Layer 4 of a small transformer language model trained on English Wikipedia (16 layers, counted from 0, width 128).
A neuron adds its activation times its output weights to the MLP's output. To switch it off is to set its activation to zero at one token and run the rest of the model.

Output weights of the MLP neurons that the questions are about. A number n stands for n times 0.0033.
n5: 2 -18 -18 19 13 13 5 -4 33 12 -1 -16 25 -17 -19 29 -31 -15 6 -23 39 -12 -27 -33 -10 -6 -16 37 37 44 29 -49 -2 8 21 -8 16 -4 -20 27 -6 -21 11 22 -12 4 -14 7 -39 21 -9 14 -10 9 28 -15 -18 9 -13 -2 0 -9 18 -6 -21 -13 29 8 -10 -51 15 -53 46 24 11 -19 20 -5 37 -49 38 8 15 -37 -6 -5 11 13 -18 -10 -12 -3 -11 1 36 -21 -18 -22 11 -16 31 -17 9 -10 2 15 -7 -15 -6 12 -15 12 -4 -6 21 15 18 6 -8 13 2 -3 -9 -6 5 -21 -8 -2
n24: 6 -23 8 11 -3 2 -47 -3 7 -1 14 6 8 16 -16 -30 -15 42 5 9 2 -2 -15 -8 -20 34 -6 4 -41 22 8 -33 12 -9 -10 -14 35 -39 8 4 -1 14 -7 0 -14 12 9 -5 0 -15 1 1 -4 11 -3 -3 22 -21 13 3 -28 11 -30 -4 17 -38 21 27 -30 -6 51 4 -15 -19 1 8 17 36 -13 11 -11 22 -29 6 30 28 27 -3 -8 20 6 2 -22 14 -3 -24 39 7 -43 -3 -8 24 2 15 -1 -3 8 -3 4 -22 -34 25 -4 8 -14 15 3 -13 7 -9 -10 14 -9 2 20 -16 18 -10
n27: -29 33 -10 -5 27 -17 -33 28 4 35 -37 -1 -12 -3 -25 9 1 -9 -15 -21 -14 -3 -46 6 17 21 8 -14 -22 3 -14 -28 3 -26 -2 -28 -1 -64 -5 23 -15 1 -18 14 6 -23 15 -9 -2 17 23 35 -3 -14 -22 32 7 -10 5 -18 -6 -51 -2 -4 -24 23 34 20 2 25 -19 -21 17 -20 44 20 31 -5 13 -2 29 31 -11 -21 16 -14 -6 10 17 22 -26 7 0 -24 -14 13 25 -12 20 -2 12 16 4 -1 -29 5 18 12 -15 -25 6 11 4 15 22 27 -27 4 12 10 -12 -2 40 -24 19 -12 1 21
n102: -31 8 -2 31 -10 19 -20 32 0 36 -24 -9 -13 8 -19 33 -6 -35 -10 -16 1 -12 19 -3 4 -11 18 29 -3 7 -46 4 7 41 -16 -13 -7 34 -41 16 -10 1 -40 -8 24 -11 0 46 -17 19 25 -30 33 -1 -23 -1 1 -16 -7 1 8 -25 -3 2 -20 -47 12 -16 3 -46 -4 5 -14 -32 -23 22 9 11 33 3 25 22 15 1 -7 -32 -13 24 7 -36 -35 -21 -9 19 -22 -63 28 -5 0 -4 22 38 19 7 -1 -25 29 17 -1 5 60 -1 34 7 -28 -15 -24 -30 29 10 15 -40 7 0 -3 12 10 39
n118: -2 -1 -23 27 -28 -3 1 18 -48 19 -18 4 0 5 47 53 -25 -14 52 21 36 -55 -30 -12 1 -23 -4 18 9 37 4 -39 -63 21 24 42 8 17 -19 -21 6 -41 51 7 9 -5 56 55 15 -44 -4 -14 36 -27 -44 -11 -15 37 40 -3 36 4 -64 5 -18 -28 -34 -1 34 -6 4 -21 0 -38 2 -15 -49 -14 -15 -36 15 -39 -7 7 28 34 32 39 -28 1 -32 18 12 19 8 10 21 -33 19 29 27 -4 -27 3 3 18 8 20 12 -64 0 -77 -12 -31 49 -23 -33 0 -2 18 -13 -11 2 1 95 -50 18 37
n119: -39 -25 29 32 33 22 -31 -25 -1 14 -18 -16 36 37 -5 14 25 10 -38 -43 15 -32 3 -19 -25 15 -4 34 -58 24 28 -45 -17 47 13 -12 3 5 -10 -10 -29 -28 16 20 26 -9 -4 -6 0 1 34 -9 23 10 -32 18 -12 10 3 -29 -1 -3 2 -2 6 -13 -5 -13 10 10 13 39 -20 32 -44 1 -9 18 -7 -19 -3 29 -13 -2 5 -10 -19 -4 3 -26 -27 -10 33 17 -40 -45 12 3 27 3 7 20 21 -12 -8 -12 16 76 -24 3 13 -6 -12 -23 3 -7 -1 -8 34 19 -17 16 -9 40 -5 -17 6 -17
n146: 8 15 -41 -26 -24 -24 52 15 7 27 17 19 -27 -12 9 24 -36 5 -15 -20 9 -4 -19 -9 -36 36 20 22 1 28 -38 -48 1 14 12 13 25 26 0 -16 -1 -5 -20 -6 23 1 30 -15 -11 27 39 -14 18 -26 -29 17 45 -4 -6 -6 -33 2 -3 7 -12 -55 -3 -10 -7 -23 40 20 -12 -28 -2 9 1 -17 -16 24 -34 -19 5 0 49 -16 12 -6 31 -9 0 25 -22 -37 -28 -44 6 18 -28 -34 36 -17 18 -28 19 10 -2 19 13 19 31 9 28 2 3 -8 6 2 24 15 -16 8 -9 -12 -29 -18 14 21
n195: 11 -57 12 -2 11 -9 2 -1 -1 -2 13 -37 18 -17 -11 17 -1 44 1 19 25 -4 -24 7 29 -19 7 -44 30 -1 33 -3 -29 -4 24 1 -2 -12 -30 44 28 -1 17 -4 -24 -11 10 4 29 35 14 6 -30 23 6 15 0 -39 33 -16 -18 17 -11 24 10 -27 -16 -13 -6 14 17 -38 11 25 28 -20 -7 18 43 -18 14 -8 3 -16 -23 -23 18 -23 2 24 19 -6 -10 -28 11 16 -19 -15 8 20 -13 16 -17 -8 -24 -14 -31 -7 -22 5 -7 10 4 16 -5 16 -30 -36 -11 -18 35 24 10 -37 -8 23 14 -14
n253: -5 -38 -8 14 16 5 -1 -25 0 25 -30 5 11 12 -41 0 -3 -11 -1 26 -23 -28 -10 17 3 12 30 5 -29 6 11 5 20 -27 -78 -57 -13 13 -16 33 23 -8 2 9 5 -12 -12 47 -7 -17 7 -26 -8 18 -15 7 20 27 10 51 -9 17 -13 -17 -46 36 -20 -6 -5 -10 -6 31 22 15 1 31 16 -41 12 -12 -14 10 -6 42 -47 8 27 -10 -18 -5 -1 28 15 2 -51 1 -12 17 8 -1 -14 26 -9 -22 22 -5 -32 -26 4 28 3 26 29 36 9 -43 79 -18 -3 3 29 -15 18 -12 13 5 -28 -9
n256: 7 -21 24 38 -10 31 -27 -17 -15 32 -2 8 32 4 -15 27 -30 10 26 10 29 7 3 -2 9 14 -24 -7 11 -24 -7 -2 -4 -5 -40 5 7 -2 23 -24 -4 10 5 26 -17 -26 -13 -7 3 -26 -6 -37 -30 39 8 24 5 6 -22 -21 -6 1 18 4 16 -11 -11 -17 -55 5 -41 15 32 11 -19 -9 9 38 -1 43 -4 -2 15 11 -43 -6 -2 6 2 -18 -32 26 16 -38 6 2 -8 4 12 -5 -11 6 10 -15 23 -18 3 -38 9 -15 -9 -11 14 -21 9 -3 12 14 -18 11 -14 -18 30 7 -3 34 11 5
n337: 37 7 -27 -30 21 -16 22 -19 -9 -8 -5 2 -5 12 18 -3 29 -5 -1 -1 22 -15 14 1 -27 -6 -3 -33 29 35 -12 25 20 -10 -16 24 -56 1 7 17 -25 -11 -21 -10 26 2 17 -23 9 -33 7 -10 -7 0 -28 6 13 11 11 -32 -21 9 19 1 -32 -19 -1 16 25 -15 42 -22 17 22 -7 11 7 6 -8 19 -15 10 17 21 31 18 31 -37 10 5 5 26 -12 4 14 -29 -8 6 -15 -20 24 -24 34 -1 -42 -22 -14 6 19 -10 8 34 5 -23 -2 -52 13 0 10 -23 16 9 14 -27 -21 -20 3 -21
n446: -15 -10 18 7 5 32 28 3 -31 -17 11 -17 45 8 -32 -1 12 -16 23 4 -18 -26 1 20 -1 -8 16 -17 -9 -30 -14 3 -1 -10 8 -12 11 19 18 -1 21 -11 -8 5 -13 -20 12 9 39 -3 -7 10 -27 -20 14 20 15 6 1 20 -24 14 26 -8 32 -22 12 0 -20 11 -30 7 17 23 -8 -12 15 18 14 -9 5 -5 -13 -13 -16 19 2 -13 -7 -7 -7 13 5 34 8 23 -5 -9 41 2 11 5 -13 5 5 4 18 -11 -4 -6 10 -15 -22 -27 8 -11 1 -15 -11 7 -9 10 -8 -28 3 15 -13 -23
n473: 16 7 -48 -5 -2 -7 13 14 -21 10 -11 -45 7 -15 16 -35 48 14 -50 52 -15 -25 -8 23 6 -21 8 37 -21 3 -22 -20 -18 4 -4 14 -26 -29 12 26 17 39 -4 12 37 7 -12 8 -37 28 -24 31 47 12 -18 22 22 -31 -15 9 -9 -10 16 21 -7 7 83 -22 -16 36 -2 15 21 6 -23 11 -65 -20 -15 4 18 24 29 -12 10 -46 -5 -10 2 -27 22 -18 8 -8 3 -16 2 25 2 38 58 -16 -26 -25 -13 24 22 11 -18 -20 -44 -81 -6 1 42 -31 -54 13 -16 5 19 -21 56 -24 19 -5 -3 -33
n482: -18 1 8 -24 3 3 -23 20 -10 -6 22 9 19 -62 -3 18 -35 -31 6 14 -26 -8 -12 -8 9 -19 -7 22 28 25 -25 -9 -30 35 -15 -15 16 -19 11 40 -21 -27 7 5 -20 4 18 -28 10 12 -1 -32 -4 -15 13 3 -12 -18 -33 12 34 8 24 -7 -13 1 3 11 22 11 7 10 11 15 6 9 -14 -26 -3 -11 -36 30 31 -28 13 -2 2 -25 23 1 -10 1 24 6 -15 20 -4 -1 -8 -36 -2 -4 -1 -14 18 12 27 26 13 25 8 -5 -15 8 6 6 -20 -13 9 25 -19 -3 -12 34 9 16 18 -15
n486: 46 11 16 18 -13 -8 -24 -6 -30 1 32 33 -13 -13 9 42 11 -11 -39 -6 9 -29 3 -3 -7 22 5 -17 25 33 -2 -23 -21 19 29 -5 -12 -7 2 5 -29 -22 3 8 -26 3 -8 -21 -20 -17 -13 -13 11 -7 -15 8 27 13 -5 3 -30 -3 8 -18 17 -18 -14 9 48 -41 1 2 30 -3 -13 0 -21 18 -7 13 -21 -10 43 -8 33 26 -5 3 -14 -1 -5 24 -27 14 14 23 -23 -7 14 8 16 -60 7 -20 -2 -5 9 18 1 26 -22 11 7 14 -5 -4 3 26 5 -40 1 -7 7 13 -21 6 8 6
n488: -22 10 -7 14 39 -5 -32 2 2 -13 -14 36 7 -2 -14 1 2 -4 17 -29 29 -9 17 -25 -31 34 2 21 1 21 26 9 -6 -37 -2 20 -23 -21 -15 3 -6 16 19 -14 -2 -2 -7 15 -6 6 10 -5 10 35 1 -36 -30 -19 4 29 -25 10 12 -3 -28 -21 -2 -1 -21 24 17 -20 26 -7 4 -14 24 -4 12 -3 -11 -19 5 14 -16 -43 29 -7 1 -30 3 -6 9 6 -12 27 15 5 22 19 14 16 -3 -8 19 -5 -30 -21 -14 4 41 -2 6 1 -22 13 45 -16 8 -31 -18 -3 -33 -14 14 2 19 32

Each question names a token from some text and the token that comes next. It shows the activations a of the neurons there, in the order above. A number n stands for n times 0.013.

Then comes g, the gradient of the next token's log-probability with respect to the MLP's output, scaled to length 1. A neuron's effect is roughly proportional to its activation times (output weights . g). A number n stands for n times 0.0039.

"1", then "9"
a: 0 0 0 0 0 0 0 0 0 0 16 54 15 0 0 35
g: -25 5 -5 3 13 42 4 -18 -19 -1 1 -5 14 7 2 -13 -22 -19 -13 3 3 -3 2 -9 24 46 47 12 31 -36 -1 -18 3 9 51 -18 16 13 23 -27 -1 5 23 -55 -11 -39 -24 11 -3 -40 45 4 -11 -31 2 -6 16 16 -26 1 -9 6 31 -33 -16 8 5 13 -22 24 18 3 -6 -47 3 27 -10 26 -28 -3 0 4 -14 4 -23 -35 -26 16 -17 -11 -7 14 -12 -14 -14 -10 -36 49 13 7 -5 36 6 -16 -3 23 -28 -12 11 -7 9 62 -7 -30 16 26 -34 12 74 16 5 22 -40 -15 20 21 -5 -29
Switching off which neuron hurts the next token most? n446

"ant", then "hem"
a: 0 0 0 16 0 0 0 0 0 0 0 0 6 0 12 38
g: -53 -21 17 10 11 -33 20 11 -2 -27 40 -7 12 20 28 -26 -10 -16 -11 -3 9 6 -13 8 4 22 33 -13 16 -3 17 17 7 -13 37 -16 -13 -49 15 -16 22 20 31 2 31 36 -24 16 16 61 -19 0 22 45 -20 -13 -8 -17 18 8 25 11 -4 -9 -5 -13 -9 -4 8 -80 8 -37 1 -7 6 -21 17 -14 -69 38 28 19 5 8 14 3 -6 -41 -7 7 -9 10 -27 9 -49 20 21 13 -22 -44 -10 27 -16 -8 -8 -11 -2 -25 -11 -23 -12 13 -3 -9 -4 -11 -32 34 5 0 -9 -12 21 31 16 27 10 -14
Which neuron, switched off, raises the next token's probability most? n102

" head", then " of"
a: 0 0 12 0 0 0 34 0 0 0 0 32 0 0 0 0
g: 13 17 -31 2 13 1 8 -33 -34 37 -25 7 4 20 23 3 22 26 29 -1 -22 -6 -31 -20 -17 13 -14 -61 21 8 19 -31 14 -9 -6 37 16 -4 -9 -5 -20 37 -55 17 -6 16 0 -4 -7 -6 17 -15 21 38 -32 -1 29 -2 -17 -4 2 -19 -24 1 20 10 15 18 39 -15 -4 56 38 6 6 -23 -39 -10 49 -9 -19 13 28 -8 47 10 -22 39 -4 -50 -15 -20 -12 -29 12 -12 -13 2 10 -13 -10 -53 9 5 5 -2 0 0 17 -12 42 16 40 -32 -33 -7 -19 3 29 -4 4 8 8 -7 10 -25 -5 -41
Switching off which neuron hurts the next token most? n146

" (", then "G"
a: 0 0 0 0 0 0 0 0 63 0 0 0 0 0 26 0
g: 14 -29 -7 -20 -15 -1 36 -13 -2 44 -34 -23 -1 -6 0 -1 22 10 -5 17 38 -2 -7 13 17 -22 -2 17 -3 -26 -8 10 1 -8 19 -39 3 1 4 -30 19 -7 -14 -35 -25 33 18 -17 -47 19 4 18 31 20 -33 3 -24 48 -1 4 -34 -31 -22 45 -18 0 20 2 -12 -10 -19 1 68 49 7 4 9 -20 28 -14 -51 -38 19 -3 -9 2 18 42 -8 -2 10 -13 -10 -9 40 -16 5 -18 -15 21 -7 26 -34 2 8 30 -42 17 -16 -2 32 -25 7 -9 4 27 29 0 -5 -64 -9 30 25 6 -16 -3 -15 8
Switching off which neuron hurts the next token most? n253

"house", then " at"
a: 0 0 50 0 0 0 0 0 0 0 0 0 0 0 0 0
g: 2 -2 -6 5 -1 4 -25 -12 -15 -13 10 -28 12 7 -11 57 2 -9 30 11 -19 -13 -53 -17 1 -2 -10 15 22 22 -19 -68 13 14 24 -17 -9 -8 -50 10 7 23 -29 -4 -24 -12 2 -9 58 -54 44 38 -12 -8 -3 8 13 0 -4 -22 10 -4 -37 -26 2 -5 19 10 14 -13 32 -14 16 22 -21 17 23 18 23 -4 13 25 -24 -12 17 -18 -42 25 40 -23 58 -28 -28 -31 28 11 9 0 -5 -18 39 -28 -3 0 2 4 -49 21 -14 6 -28 5 -26 -19 4 19 12 11 4 25 -9 13 -18 31 25 12 -5 21
Switching off which neuron hurts the next token most? n27

"_", then "e"
a: 41 0 0 0 0 0 0 0 0 0 0 0 0 0 28 5
g: -20 -24 -29 8 1 -8 -16 12 9 -9 38 -42 5 -13 -4 2 3 11 34 10 -6 -2 34 -8 -43 -12 0 35 -21 -10 42 -12 -11 -5 63 14 34 35 11 -28 0 -26 13 21 13 -20 22 -2 -2 29 -23 42 -18 26 21 -13 5 -33 -2 -6 -33 -9 0 36 2 12 16 5 43 -37 13 -25 -4 -15 5 15 4 -23 -15 -21 -31 1 35 -14 -3 -33 12 24 4 -32 -1 14 -60 5 -17 42 24 -1 -53 -19 -12 30 -8 -15 -3 -12 7 -7 -29 -4 -23 -27 -8 15 -21 9 -2 9 -19 50 1 -3 -25 1 15 38 52 -3
Switching off which neuron hurts the next token most? n5

"cy", then "m"
a: 0 0 0 64 0 0 0 0 0 0 0 0 0 0 22 0
g: 9 28 -2 -1 2 -36 7 -2 14 3 0 8 30 -12 7 10 -9 2 6 -9 53 23 16 -10 -50 1 12 -33 16 18 -4 -30 16 7 -50 -25 24 -18 22 23 -1 36 16 -7 -34 -2 12 20 21 -20 -63 47 21 17 16 -9 -24 30 -32 -28 -39 -45 16 -40 -2 -60 1 2 7 -2 2 6 13 -23 26 0 11 -10 17 -3 -6 23 -3 -4 -12 -22 -34 5 -8 8 20 8 9 -35 0 44 -24 2 31 -8 19 9 37 -12 -10 -18 18 0 27 -50 -23 -13 -22 14 24 42 6 6 -34 27 14 -17 -16 27 -16 -9 27 -11
Which neuron, switched off, raises the next token's probability most? n102

"s", then "v"
a: 0 0 0 0 0 0 0 0 0 0 0 0 3 0 50 0
g: -32 -2 37 39 25 -9 8 36 -8 10 23 -16 -6 19 -27 -39 27 5 19 18 14 29 -10 13 -10 -5 19 16 6 -19 -52 20 32 -14 -24 -8 -39 -8 20 -32 -1 4 28 -4 3 -12 51 -11 -2 -6 -47 -10 0 -43 1 38 22 37 2 8 -37 -50 -4 13 9 -46 -30 13 22 -22 -13 -16 -19 16 -26 -3 14 -6 35 12 10 20 17 -15 34 12 59 -10 16 -9 -20 34 40 -9 -22 4 -25 -10 -13 1 15 -31 -21 -30 0 -24 -9 25 -8 0 28 -7 9 14 -31 17 -4 -19 -17 -32 -12 -6 3 30 -7 -20 -2 33
Switching off which neuron hurts the next token most? n486

"ize", then " the"
a: 0 0 0 0 0 0 0 0 0 0 0 0 0 0 55 0
g: -22 -15 -3 -21 14 28 -6 26 -60 -43 7 -14 23 11 34 -18 41 -8 -32 -1 -41 9 21 7 -31 13 29 20 -37 20 16 -3 3 -12 43 2 -14 13 15 -6 -28 -3 -2 9 -47 22 14 -5 -28 9 -19 -3 18 -47 -15 42 -27 14 9 -5 -11 10 -38 -4 32 8 -3 -15 11 21 31 -28 7 23 -28 -32 -6 -26 51 -6 0 9 0 2 0 25 -10 -18 -39 21 13 20 -14 14 29 -31 53 -25 35 -10 -19 0 10 21 -5 35 4 -20 34 16 11 -11 -6 33 -14 2 -17 -15 -21 15 -4 -10 24 -12 -38 -23 33 -10
Switching off which neuron hurts the next token most? n486

"ale", then "s"
a: 0 0 0 0 0 0 0 0 0 0 0 0 85 0 53 0
g: -11 14 9 1 8 20 -6 24 -18 1 -21 37 0 -20 1 -26 -41 -1 24 10 17 7 7 -21 39 7 3 -22 19 9 -11 9 -20 -13 -21 30 3 -3 -9 33 5 -4 -4 10 7 15 9 41 -39 30 0 -5 -71 -41 -40 -30 43 3 -14 15 -15 39 31 -21 1 28 -14 26 -9 -31 10 -13 -45 1 23 30 3 24 -36 28 20 1 -54 -25 21 -5 11 3 35 -4 2 -19 -19 4 -43 -1 3 -3 25 15 5 4 -37 30 14 -67 16 -10 -4 -19 -3 -24 10 22 -18 21 15 24 5 8 20 -15 -22 16 15 -10 -43 20
Which neuron, switched off, raises the next token's probability most? n473

"2", then "."
a: 0 0 0 0 22 0 0 0 0 0 0 37 42 0 0 7
g: 5 -12 -6 19 17 15 13 19 10 -12 46 -1 -6 -16 6 35 -23 -1 -3 9 -38 5 -7 8 -14 -20 -7 -7 3 55 28 18 -18 6 -17 -54 5 12 -31 26 5 -17 -16 -7 23 -21 20 22 41 11 19 -8 -5 -6 -11 26 6 -11 27 -32 -23 27 -44 -12 -61 31 -30 -12 -12 -31 3 1 -32 22 38 -40 9 -22 16 -21 6 15 -6 -22 22 10 -7 13 -12 -1 -22 -12 22 42 14 18 21 7 -15 -8 28 3 6 -40 -55 -1 -4 19 9 42 -20 -17 -15 -17 -25 -23 -22 -28 -23 -6 -14 -4 7 30 15 41 40 44
Which neuron, switched off, raises the next token's probability most? n473

"5", then "4"
a: 0 0 0 0 31 0 0 0 0 0 0 17 70 0 0 0
g: -47 11 -14 -5 9 -41 4 2 31 -2 23 5 -11 -17 12 18 38 0 -2 -41 7 12 46 13 -14 17 11 -46 -3 21 5 7 43 2 5 29 -8 -4 8 21 10 10 -8 18 -13 30 -12 -14 -18 3 -21 17 -16 -55 13 19 -16 -6 8 11 -6 7 7 30 23 -27 37 16 -23 1 -37 4 -2 2 -11 43 13 -22 -51 7 -34 29 31 -28 -5 -26 -12 -27 26 46 0 8 13 -46 -37 53 -2 -19 9 25 1 14 20 15 35 -34 29 -36 11 -20 5 2 -9 8 -7 -33 -14 7 -41 -16 -25 -7 -8 1 29 -35 12 -28
Switching off which neuron hurts the next token most? n473

"stone", then " has"
a: 0 0 0 0 0 0 0 0 0 72 0 0 0 0 0 0
g: 0 21 4 -16 5 8 -6 -19 -38 31 -55 20 12 -7 22 16 57 32 11 -36 -11 2 -14 6 -29 -30 -17 27 12 -16 -7 -13 20 2 -7 14 17 -37 -29 11 -11 -15 5 27 -1 15 -31 -32 -15 -37 5 -15 17 61 20 -17 -31 34 3 6 -20 1 22 37 36 -3 4 13 1 20 26 31 24 21 -20 -19 9 3 33 4 30 16 30 25 -11 -32 -52 9 24 -16 24 -9 24 -7 -10 -1 0 -46 -1 -21 26 -1 -21 -1 -5 32 -45 -29 14 -14 -2 -30 26 2 6 1 -5 -13 -14 -37 -52 -2 29 -6 15 -24 -3 7
Switching off which neuron hurts the next token most? n256

"d", then "/"
a: 0 0 0 0 0 0 0 0 22 0 0 0 0 0 35 3
g: -21 -29 12 30 2 19 5 -15 21 -27 -14 3 -41 -32 8 -13 25 -33 -8 -4 -14 19 33 13 5 -20 12 10 -25 -36 35 31 0 -16 -16 38 -20 5 6 11 21 19 -13 -38 9 -58 26 23 6 31 -46 -45 6 32 25 25 15 23 -29 9 -34 -25 11 29 -13 4 -20 22 18 -26 -14 -9 9 12 -13 4 -7 7 14 22 21 -42 19 12 -12 -19 -17 -13 -8 7 -36 18 -20 18 -19 8 4 -1 -7 11 -16 25 2 0 14 -17 7 43 10 -13 8 46 18 -34 -20 -17 11 -28 -34 -22 3 -5 30 14 12 8 -32 75
Switching off which neuron hurts the next token most? n253

" =", then " Royal"
a: 5 0 0 0 16 0 0 0 0 0 0 0 0 0 0 0
g: -37 -1 -14 -30 5 -3 -11 -12 -2 13 1 10 -10 7 -5 -13 22 16 -19 -7 -2 3 -28 -5 -22 20 -7 12 6 27 -6 -2 -6 -37 -4 13 -2 -35 -7 16 2 -4 -43 -4 -16 33 11 29 -43 9 30 22 22 37 -8 1 31 -18 14 30 36 21 -20 18 14 22 -8 -33 22 29 1 -41 18 -27 -9 -20 -24 -52 -10 12 -7 39 20 48 3 27 -23 -23 -4 64 14 -11 20 9 -35 4 49 -11 54 -18 -12 -4 -27 19 -22 18 24 17 -1 -20 -30 -47 3 2 -19 -14 6 27 -9 -26 -47 10 -9 39 -7 -22 12 -5
Switching off which neuron hurts the next token most? n118

" Service", then " plans"
a: 0 0 0 0 0 0 0 0 0 0 36 0 0 0 5 0
g: 10 -40 15 12 -23 -9 -1 -4 -35 8 18 15 -56 16 38 20 37 12 -21 29 13 -5 -18 16 -25 -11 -16 -1 -28 -22 15 -46 34 -9 -29 -15 -8 -29 -8 14 -30 -12 -10 4 -33 6 -3 -46 30 -10 -19 -37 -15 19 4 -7 9 21 -26 -24 12 24 -29 18 14 38 9 -4 10 8 5 11 60 8 34 -27 15 -28 4 37 -16 27 0 27 3 -32 10 -1 -19 21 18 -1 -19 14 -17 6 37 -28 -31 -27 30 -3 39 -49 7 27 -20 2 17 19 -5 45 -7 -17 29 -4 -6 -21 18 18 16 -8 28 10 8 -15 5 -40
Switching off which neuron hurts the next token most? n337

"hem", then " ="
a: 0 0 0 0 0 0 0 0 0 0 0 0 25 0 26 0
g: 4 1 15 3 -37 17 -7 21 -20 -6 -56 17 -23 -51 18 -16 49 20 16 13 -10 10 16 -6 20 0 -29 -26 23 20 -42 -31 5 -20 7 11 -10 5 17 -26 -12 16 -61 32 10 51 -5 -23 12 -10 20 -6 -19 22 -7 15 9 20 -26 15 11 -51 -1 7 28 7 22 -8 16 -7 -33 6 20 6 26 -21 5 -2 -39 11 16 -3 41 6 23 -40 -5 32 20 9 11 -42 35 11 19 -4 -2 -39 6 -1 49 9 -20 3 -15 4 0 51 4 -13 -12 12 8 -1 -43 -31 3 23 -1 -55 -9 3 3 10 4 -7 -16 -23
Switching off which neuron hurts the next token most? n473

" as", then " a"
a: 0 0 0 3 0 0 0 39 0 0 0 0 0 0 0 0
g: 53 -15 38 52 15 -5 13 40 -13 -16 14 -17 22 14 -2 -4 4 -36 11 -17 25 5 -2 -5 1 40 21 -36 -3 9 -4 10 -26 11 19 -9 -14 -12 2 -5 4 -10 26 10 -49 -43 -20 22 35 -19 -42 -5 -8 -1 -2 -24 -3 -23 11 -41 8 -3 -1 7 26 -25 -24 8 -33 -11 22 -5 -7 10 9 7 26 -16 -17 -29 40 -17 -15 3 -24 28 12 -13 22 24 20 21 -54 -27 -38 -30 -15 22 26 28 4 -4 -2 1 20 -47 30 5 -34 -6 -26 9 -15 -23 -12 12 -20 8 11 -11 14 -8 46 -8 -15 44 51 13
Switching off which neuron hurts the next token most? n195

" church", then " camp"
a: 0 0 25 0 0 0 0 0 0 0 0 0 0 0 0 0
g: 39 -17 -10 9 -1 44 15 3 7 -30 20 -18 26 -54 -32 -7 -20 21 16 24 -13 32 32 -37 18 10 28 -8 -40 13 34 4 -16 -13 43 -11 6 0 13 -14 17 5 28 14 -20 17 0 -7 52 -7 -20 9 15 -22 -12 0 20 -23 -16 16 51 0 -9 -17 -1 -11 36 -21 -21 -36 -18 -8 -24 17 -19 -13 24 -2 -12 3 19 14 -34 -3 21 69 -6 -29 -8 19 -6 -7 1 8 -8 -59 -37 -6 23 26 -7 9 -9 -11 16 13 -17 30 -13 -13 -1 12 -32 11 -34 -8 19 33 -13 34 14 -14 -42 -10 -7 6 -21 -42
Which neuron, switched off, raises the next token's probability most? n27